Layer 6 of a small transformer language model trained on English Wikipedia (10 layers, counted from 0, width 128). Numbers have three digits each and are written without spaces.
Take only the direct path to the model's output, skipping the later layers: a vector added to the residual stream pushes a token's score in proportion to its dot product with that token's output vector.

Output vectors of the tokens that the questions are about. A number n stands for (n - 500) times 0.0026.
" began": 511503471411539731532553384704354383538650422356618500432545369454524477545559421516457551680500627575495517457498429476629441375514454413507458507487601473280582513604506560472596560511453595369455530527576451412393511581453547502498513326419624588495458386313425506489479476525495571480486368441464474557474587451672496453559450538566500459410564452559674438571521459358503591568470
"\n": 323504500610449456554494596370503617513468493439434393438461506576486538447688529489266379509404521388435318404277442534384443446539578638437450448532458444496452472619351387343568352487383370713334402400434434524421557659633421590560598441442542583512520393392465287421522439521519427538591560699505600397544419508609456528581379370404398585503574438507522561443478265556342436291626
" was": 485574562405587723461623467640382362472566497374497494391549410648495458491517380505552588606500680664542536419575543527544429354437580363572441443525584577409678489404396388476642471643425585461453383492471458482381558512527492559646532399500580559562434362356391469450540436570522561469477389437427480530549572406494504575491576519591469384374583387519540433531532498463559567548503
" reviews": 493114300601543350634585459485517400595400314410468546555576479386706481533622423724475563524752597464587849607687569533446448406410614283437550542297330284301384363500551672631496559489268491260629623627656539378293587582376599328466328264349742363304729523455484576509417536513368549405427475585745405758324571363608661222643299409326521278500276503495557508713791641454396724626472
";": 436578583611478514567444503409542480504487483528424520431497457444577443395547538464452468441594505668386359390339596358536493467532490576477508534514526329474458383510364362592621295568458384543369439449450431479599387403503503615600610529560409621352436545418365345497663422450525436512415583477561596474502370449610473516475683340510437568482524452609467570540515457586654414399532
" has": 473494489412450661539578438670369335535504413268521511383564459488581382544604455538530553707417665563514481469583523569429426408525533403524568379416470502408609597445414497590658509618444606454440449490478436448484506552487488482531523455438622527558729317347581589562520461515474608467504432525431494605536554450474527459517391482546530408386558419509477518538562506511561524649435
" |": 407500520567602312460749511510576575415407551615386375451384344592434376436487433380603633396370320602383409357440604563437443428465568579497435476550482546548594408447465391572447495618407408439525500421453564570460330602494480482487476549629598623609542622590511462555584463512564398306428566326438439421537396468491455530483590417495436524427566693452458476401411589465545449260449
" would": 433539465562561752554662558569414364569580412514618429428546400574521492592602442510616519649531598600551592414638432316635462414503479337571427471466489463262557622494421515578639489578512719175425486531546450443530502442512662529541582399449588467579522392378323497560524536426479639552475381560361473626505591394509511435624622508567471393423514428537547450695465446404644649640440
" are": 600542403594512716578598503478432573564447428182473402403537472552500428531708570520402405552382585530590530428508477453564487402445444346458542376337511414347533652454408503653480422538424533365383562495523367500401473526536624531546549510348480533436644290300568643548664410419450591380430545480483345589522444455491467360556441472656633490366544470460652497547508418571593418660453
" size": 506209482503471438514385405576466297580768406424490386672656493576580605595549693515618589540561416498532427605517525355618673600433471257601543503478298433453233654569315457569704620458451514441493512566620503466472409346421587559491535322476443477483658562569553545543570601324582530589504551500401461767451395304489675496568440537442721548348442513597722698676729494289486416605410
"=": 330426567414557339661631415391487449354420674273448377603415328469610552461479488426377571573355416376562405466341459555456461576394551636359568425557592634570521664399694626407667646503436453467403358500576473519360329602420346328497536358583544511306441599457769470523402359487540435423418559569570500559470622535524468507600376367512554393586554543320487529586529489363364550494350
" conducted": 535453534368495328469511477602444321493647415377537494514538365423628519686516492596436615628482594420506509371657379462456336398549402434602555597412444619250534505645504765597446470406483565404534614600606455406524614565379618484626509181433550512439399462403549511596567418377319575473500436349387441655472494618591525397590458526425538321509459468573585299549514437468267453577487
" had": 494519527517528689527569443644425428526582387455611492459533434559563447528606402491569596624574611583567648428629495388619457425385503406563447458418523470272611642522441511573656400627472608434375457455513513451433544472497588607630571435426546485556517409418420574503476454462449587509525383452364498617535589438645494479569592445611544353361596396512619453566455487433627632628458
"loan": 716620547268364491628281695571481354593508393444338745649625445603636828527419866591458572762587389331532735329753500353772737783626179437591391734170272448191448595514354667513425594603496505247510787570636345259429650124318627307627307371356438560366698396425631657836695603356455345483523457624731391507311438661583564654607443478563437630346374640689620220648423541311401590602473
" remained": 490560547425556624524519503639389365604600313440592472389601338571604526600585481538639482670554560536582624523617513389615519528563493370615395567464400472264509650612442550573598442513498658319410541434579543378424558521479586544610471287497553564511528384327410636527515578416506475533482422423408416730478579455696526380652550444527534368426509459587699450610500437331613643617388
" ended": 461578467412520621573522428704385425601689386517627531532563391464587604564548552528527513675497566556492500594659418357739505482441408519528444600472538489212558596597597635563582583589398542259497563494621483397347517484422610461620427252380568586509503392360391538570533469372425455549491406377434525479473563300592462417688449593492422480400592496578574489619495532359586604611427
" chronology": 275162422549436473794605700633376291517520347255343500454762489457654594665864576460354315802693425223505495329510337673627626509551469398578495559431465359273285568510530443346556358504374495344463752331599212213492671202386592468522459325026529392269665292202635309662659189451391813478412456720784427571415805417601677306883400500481584541721565617694695591623657322495357636476369

Output weights of attention head 2. The head adds the sum of these rows, row i times number i of z. A number n stands for (n - 500) times 0.001.
o0: 593650492576514524526387382495489445470452545439485505460450480557646487564600538463549539613496647513639503485600472477577426418568340390405660403468537372482697512435601563572458494582601545460373621434686324621420571496524637667609536559478470554548504366491517590627546461523518611422427382526475498770390514489453421471475466535634457515483563176460512420418540564484622460635523
o1: 477632485362414439523429573603505497536631590585543556544540549381399417426395526530409506504529341521375543612474469467416622636524535532599507550477455570558454619436434464554436576602413547525466455554295448295489466444484488490370431516565373506516579546563487408514372487503524465613475544561561600257503582532487637627396554458441447604449393593578300480603434470504435554489474
o2: 624492525521420484612559456551414458455452590361394550514524584468460375367623745458470548558355404661513407411591547590428624526544381429530607370477401303700498504356526479645399599642433434637426559465463317449384359527450502601405432667580468747610709444541612605669434467451539394427361552569520528408417352627453606644394397419480567544423503624540357410417645443568572438544519
o3: 514710599500607450510425392546504516407616433715524544548542465680510489474390472434532481452507450573435591570531477530602534486418646458524533778581494580418438572546431464389646455486437597350475482564432636608370530320499573606554492342465485559483379599493428392403597486403495435481522545479463551420594405324676546547535598518478439429388523442514616586612479532459589533455529
o4: 496472498522456569562352694393488543508601461513560525499575574415558531446507749534480386418632325485385442463465559500612624548614425537609490521562421289601221465713470381353502239400434429613445515480359448231536512403472552410498482619511450573486547469453529425418461486524460452530610588617568674268482362520570494640626450544611549597542453779543614614517554381675469361318539
o5: 468505462478509560451554475536615536437460436450507533443490418419412532504527494591448332564560666423545408538510536616418521496556554513486616446432491588487454526533514486424534388468447473474429430441356574550576444542507456472590560509336554347437644451393488491476487428495483572527505479573488582526680476424402463412603452539499511562478467362381377578595441596565397526518492
o6: 407665502584475529479365548435563491531523447584609401537464563490489472583414473604394332449370584477526489617516454382548539505577536462385481538493407441423485516736455412380536454525635324582516506490649494481729503633562551404668624481582493408507459483422387400365542522529500488624552453578445616518433515522518387465643623510380526578502510280640393486531513472531377463425567
o7: 596741588396496437488366458560550547535577543559556589576458498471472496410407539489505364458459493623507429396477474528640470446323473490568538496486489525421559344351497432580504448496410463476569386517424514467378486365554438518465478536520437612366476553520431432511539357540546515570538527413448517396514538623388468460545480555466518459455429595527453521417511475573626462466470
o8: 501450531675500518511444448318544516583500538513385447453421601618503643580637572411467552477579604438609518479569571457469488492566430462344381540505567267468643597631517533497572342673651403688463557429838408586492505587493525646594547473550467537482458399492447526497545583521482398506466472551502448522347396556481364409413585457424509573512529221551615491484537348491368480573526
o9: 485451519531489488614529616416644625465529491620531523584473501522401478564644646438554469548621447484436547488516496549418610643572374603465540520496434298525397524463479375388438374521423551418330567468263372376582489449473675638461571646406459511513648430440427462641538506489469528463557511627532658473620443383496471481573573529512446546478422533457499497601457556654530545452513
o10: 557540517436564354408624406573466451555451525652595467589423405547471518580381391463673686561372273450525608471553570413526451470371485600504348521542508754473671504370532540619405622521562529301658559511729585348564408503465451412457463429605520465561418472620494512590480477546515510443545444337416460636504559632481497465574565553548555453475487891515455370432414664333635524456380
o11: 514460378498452527492687403371583654601474552419491432511522614399452433512417436543528466431467420430495559622404520550339402454607635566481631279343422623611489494359515513583411441413506550465602435524357545501778482546478543390348569599444412322597720586607699679442524585441566437412537461465480466526537465481381474418493487484535555522439373870438483560434408568587388381527441
o12: 491622477618498564507555677346527590575531439633478421538439457584378464553558424367590456464446347478421502422527490407527488521513404491545488491463440450509451480534412456401396473410362498203477445476494405577506476470529603441443652605472463556510454480436515401550502587573435513558647408545441515514592450357391528513645551592500468480515568499502560472483494510642496557485502
o13: 525451543537474456574499621503448509539552532545525465611502551502485552476433650425485485429518216516394480452482512436535575552407524654612394525611495493606266555605463423415505474424420431514500431529386524279525395459450457324445421497558505587440474581535524333462441437536533446480586624535604562285517453566589582609546486533518567523565509919500524526479461420525520487341514
o14: 506534450593500506468480444477463454584447488565463423464627366519456514561421503437547451316493464521577494464520642403497477568551517536573629363559426487610510319463566325512473365405435467302369419468410472631638434396394429537592512669465571497568492491586483510479570584410524428492571476468565605570485365471378456578449656636812485489469519632424454543512543571619670409666514
o15: 602320490650541456380546479304430522546444443421416529611520428637600582572563605361416456457497380445425588408499431467371501538542515424388465486573476538547491649564529527514555636535437640549534597480477499519455443457536654602368361456442455430561465552423340614569606546464427511446349572467486407542571464533614536418409675447445364597573320542487642539525499362341229574529629
o16: 539597536526529732443421524439530459543456512461411631266558518350461506468381420484524465485672602468550445417404658547532449432525472454533488484578612586475522511559481542470466223293619639240659402459677532350626476403378442423293551697431560319438370399530563542481518670577430576494604459425526631492380375513274527479487512659742488562477559666502387554551416551503562418543383
o17: 509485584740499602623621548301463500537370469389488446439506557340556498616558543448484520586433410436429499535508576361415521522620448559520599368494476494616423664543504607543458506373448593360377515506415398556704533616493622481493532518399522442581767359503579515602494427526505517386293622497597525601620517577518519347547370586629458590566312558360504579595450611381508485476390
o18: 491604512468509457491539401525498483397407556484547504429467478419576374478555481504601561570394660549528528580560481550533502436548385401402663428439358417463676429303564479566449604641508482533425619405573396538395513507566552615528543573497434535613567464544526705664535453465490533504494387450422460698452539557378482595475531458573515487444528267529401407429627622453636465586438
o19: 398462474576445537647532613397491506558472486414503437415470667337508413518575607533431427548427419450422391461429467459529522519528474556584449434483466287579299539628429471513501385494483325580441427500408415417635494565520437320505463551553487518457706469502630450455439446587539487431518619562526497388530530579480467531598360491491635522514502735479516552462541467553466416343492
o20: 487389524499579378586693558474439511519498504604507433574447481540518516484452616380597577536477175435424535425530535456562536507374492701580374464577443499573400459471465500505477526486376440486546466507478546284445393455467502337418436525553542595541552619534522406577457433588513523362578637451478490389525510649537560582579468513504551414590505995447514506446491556439660494279462
o21: 472495415538442460639689573436470528593497505445276432557499509522422438493548558370339438529385337527400404421491438462401517562437512464604475416580487553611402556457382524441533649479390462458421398563361493695419404631498442318325353529490561596454628602573679466520424499567525483384382532610439402554707422461403557458427401426487554455453496682335559535514464491542469468545487
o22: 487478444477432576501443465507527520523541549272423507406579560396403476411554580557278321473534742497497354513460430599396543501622517385487647428437497482521411573523505516407586446524522447637364419477351434689442522571561445471479471565390547450426672424433563509445461468541481525574380445647530513422550441465384517420402414416512544581396493130455457631492494380613254506657528
o23: 488588544567548548550470409551502408537510512515537443478463464569535495490471346492482590537498601496524562572613461551481519463482487328434555520549522549423599534471530589475538576555534563473468504466673555763393563573504537676589543332486505504555496483441494500530520498466514496528369425472500427638495483471533456429399515457522458488476506129467513453544448497400507624663466
o24: 584523447466433644514339527617522533518545595343558561400560557545525473439402596460541451468640463523553405443603551610497570467456400534544687476504589533623410460382576398540487570489457578518523456491435454281377435294484534531399410631363451535530579499454606490420590499544523523482598486461635476357406409460474657595469308621640505581541545597387511547432625543542515495636517
o25: 395588509460562345467470437515608617572512466701515343569508456606494491606436476496343467540436541436454548625509410345406421635393643565406507684560367578454553505526463529456580573494437461623388504500455507709579537658607501385619583336425408501542584657541465491447524467349545488448516498621493465537514557378648438460522637459416488513425494313447513563541462557516487495400632
o26: 625457459373543634420405396604514425544588459544500506457671515536405480259449402489487458467702414560570391371637637565423552541386438466511521493629611429550474518544562394528492501492508580485463624415668626623531461512447490514296560580449555500535533535469509482533516669459550443480476420414562617392431326471571506486284529578512427442482469358569409504585418574653639497729489
o27: 465522399439504418385497447562583618573536458542462460566516444412419479495375369605352478594469526423418378586350425595446486557496620455545520438482442802398512545388424582503509604371519555469578418577445632590616427588512517344365545439532566439501420504587523565414377507416571506558512446498422477505557566441349540535508515462473506489327539607477494533547448545500361443517466
o28: 470483508443522465445616366447473453454404513490391511393491502490637446480473375425558593472496497504507612555505450543437400415464462408471514515572444499525644435401514618555504557635484530603496482440574410728449516584499442592443562600550527592461507601555527715566548630487503485422408485462433410709447475517358444504330585413537557405480444434444445437554500512485537416585521
o29: 360456515374593495394440581438497445276462458426475660403565364406615538484564514538504514468534711466499525463414539526614599482502415468405455643577392619398546386521384721365500540405553575602462504503482479362291577476575504516501464580583678514450350391498442535602314453597354724530505459617407555600453513497298681596564416474513453537523554385509452543567552436458446519384575
o30: 396495496616539452593556550637336462552473597477538487579493405594733643577493520448613677265622376560515604502514355302612503498500382571725336688524501478511273455499492541411492634477471472268409507581533431614369591309400539527644422467512573438311435587464512459434535515413399552529424492459598401645571638538595540569509419510555566438594449463537757479553497510432633563525415
o31: 415444342562601524513672408400476488514349384377428402397525425403555566593624524460448434650346516335546357369369484354522539548545314620519479426623396509487528631582449640386531602307576537372359524471637464504582501651501447254474549525429789431595629271627505519542304425473514660406394442673501438741582586476455538461603313528524566494499622504358491604526476594355566439415472

Each question shows a token from some text and the vector z that the head gathered there. A number n stands for (n - 500) times 0.0051.

",": 551616541553340407536457342539483401535469415476331448524455480574427576431652552612526458550498
Pushed up most: " ended"

" 1927": 417522555495516442488554501435553422494653488442395432461574693591444512493571490531552500505503
Which two tokens does it push up most, strongest first? " |", "="

" UTC": 509530484580510445511492464531439414534536529455458496485521440518441514491570527506474460554495
Pushed down most: " has"

" cycl": 535389477568405492421527432458432410473446547475477487514464483544476573530510552544510522533541
Pushed down most: "\n"

" of": 514392566601445555436497347480380391420494583429342526521508564614527601562621588575534497537634
Which two tokens does it push up most, strongest first? "=", " has"

"ens": 533491428549391457470549391457557390470468478443423412535451524488418525487594493525503524539499
Pushed up most: " ended"

" 36": 544544543454534478472481538564410311515630404524259424455553672570470487515600403471484596563524
Which two tokens does it push up most, strongest first? " chronology", "\n"

" York": 329362451771371586403517321467422378503434408565272488562411639636467499450576497527594584691652
Pushed down most: ";"

")": 387582604494471497432505448390395483406565465525317475436539526627570508457530474575497477514495
Which two tokens does it push up most, strongest first? "=", "\n"

"|": 535619661504479308422510482630499407486532355637172409609357690433311540529536539414514527642289
Pushed up most: "loan"

" |": 380546508537453464447578427456583432506629472411416419445496665537407526493565497569516505502451
Pushed up most: " |"

" 34": 540554559450535462461472527565407314505624405533236410466541669561465488520594435461506603584512
Pushed up most: " chronology"

" 5": 394504492538486478487565449453593398507636495408469419435513673533406511482562492554511537498511
Which two tokens does it push up most, strongest first? " |", "="

" ri": 529470495549393478452501469477446432470447492428451470525487433513497533508540477529502520520481
Which two tokens does it push up most, strongest first? " was", " had"

" and": 512491395631332498481609395451588304490400527374464427538366474387347575400571601603400539449547
Pushed down most: " chronology"

" er": 494429529614424509410508427512410406478471555481379505515488538596493565515565514547545490533555
Pushed up most: "="

" Americans": 564536542576319550119610317493514479493395525485271578711429601669454435498698320550692641577589
Which two tokens does it push up most, strongest first? "=", " |"

"-": 388643618515376444397533331468601483498623513500328433492452690561386544550538568558539457520371
Pushed up most: " |"

"9": 523592606474481422515439574567368347446603425484185434461544571558522537492585446462481491514467
Pushed up most: "\n"

"ression": 514418398563378496415586471448464357472425484519480394495428466442473564530475588558454537507478
Pushed up most: " was"

" September": 518607542522363446495458387534416424495499384460305482492513447590503542453645514606498460541520
Pushed up most: "="

"\n": 490592571462529521540511492578396375457621447491251455506553616521537493553662420520434593560534
Pushed down most: " would"

"2": 540555560449535462461471527565407314504624405533235410466541669561465487520594436460506604585512
Pushed up most: " chronology"

"1": 506510563442494446490467592541390351451626423506193449460590633570526492493593393458524527551489
Pushed down most: " would"

"H": 517494510535413481447531453509429404497500491418446500493539472576506526483512482531508499575547
Pushed up most: "="

"ue": 520429497515456505458501474462450437428467510459421474513492464524513545523522558503493476523512
Pushed up most: " was"

"5": 542549549453533472467478533564410312511629406526252418458548671567467487518598416468492599571519
Pushed up most: " chronology"

"\n\n": 517494524498521473524497569500452296507550395468374412483528545500527529481548490451518615577591
Pushed up most: " chronology"

" Africa": 502410441584371467408522412464416392458420522459477459489428459523452602501513582559496574562498
Pushed down most: "\n"

"el": 436589548551492458406548395504536448501605474503363433499470660554421502545538512537533516583449
Pushed down most: " are"

" advisor": 513566438637374376483436561551511362615470498582488535463459373561402581397560531462511474639509
Pushed down most: "\n"

" 67": 548543552443536469474467540558404304503626408520243412458554664566471486511600427459500603575530
Pushed up most: " chronology"

"C": 531487515528399472455522476506435399498492484424453512488535459574510541481504503519511476588548
Pushed down most: " |"

" tropical": 544402473564400496436523439468449395485438555461477489525461481537467584513510566541502515536558
Pushed down most: "\n"

" Record": 531569622464459431498423568549370336432594421515148421478532582569525550491611446472486498515475
Pushed down most: " would"

" the": 508409536619414533439493412492383382464456561461413534507490528614512625522533541527545503566568
Pushed down most: "loan"

" 32": 523593609472479418516437577566366347444602425483179431462544566558524538491583450460484489517466
Pushed up most: "\n"

"ins": 382547511547462471452582400456600432500638501408445422441481674536399518510572516579508518516474
Pushed down most: " are"

" On": 541618551527344442520439376538417420506479378471309501500503425587497569441638529606500448554519
Pushed up most: "="

".": 451508483493482514422483452546339421456608483369373485398590450596569442503627502604442507490613
Pushed up most: "\n"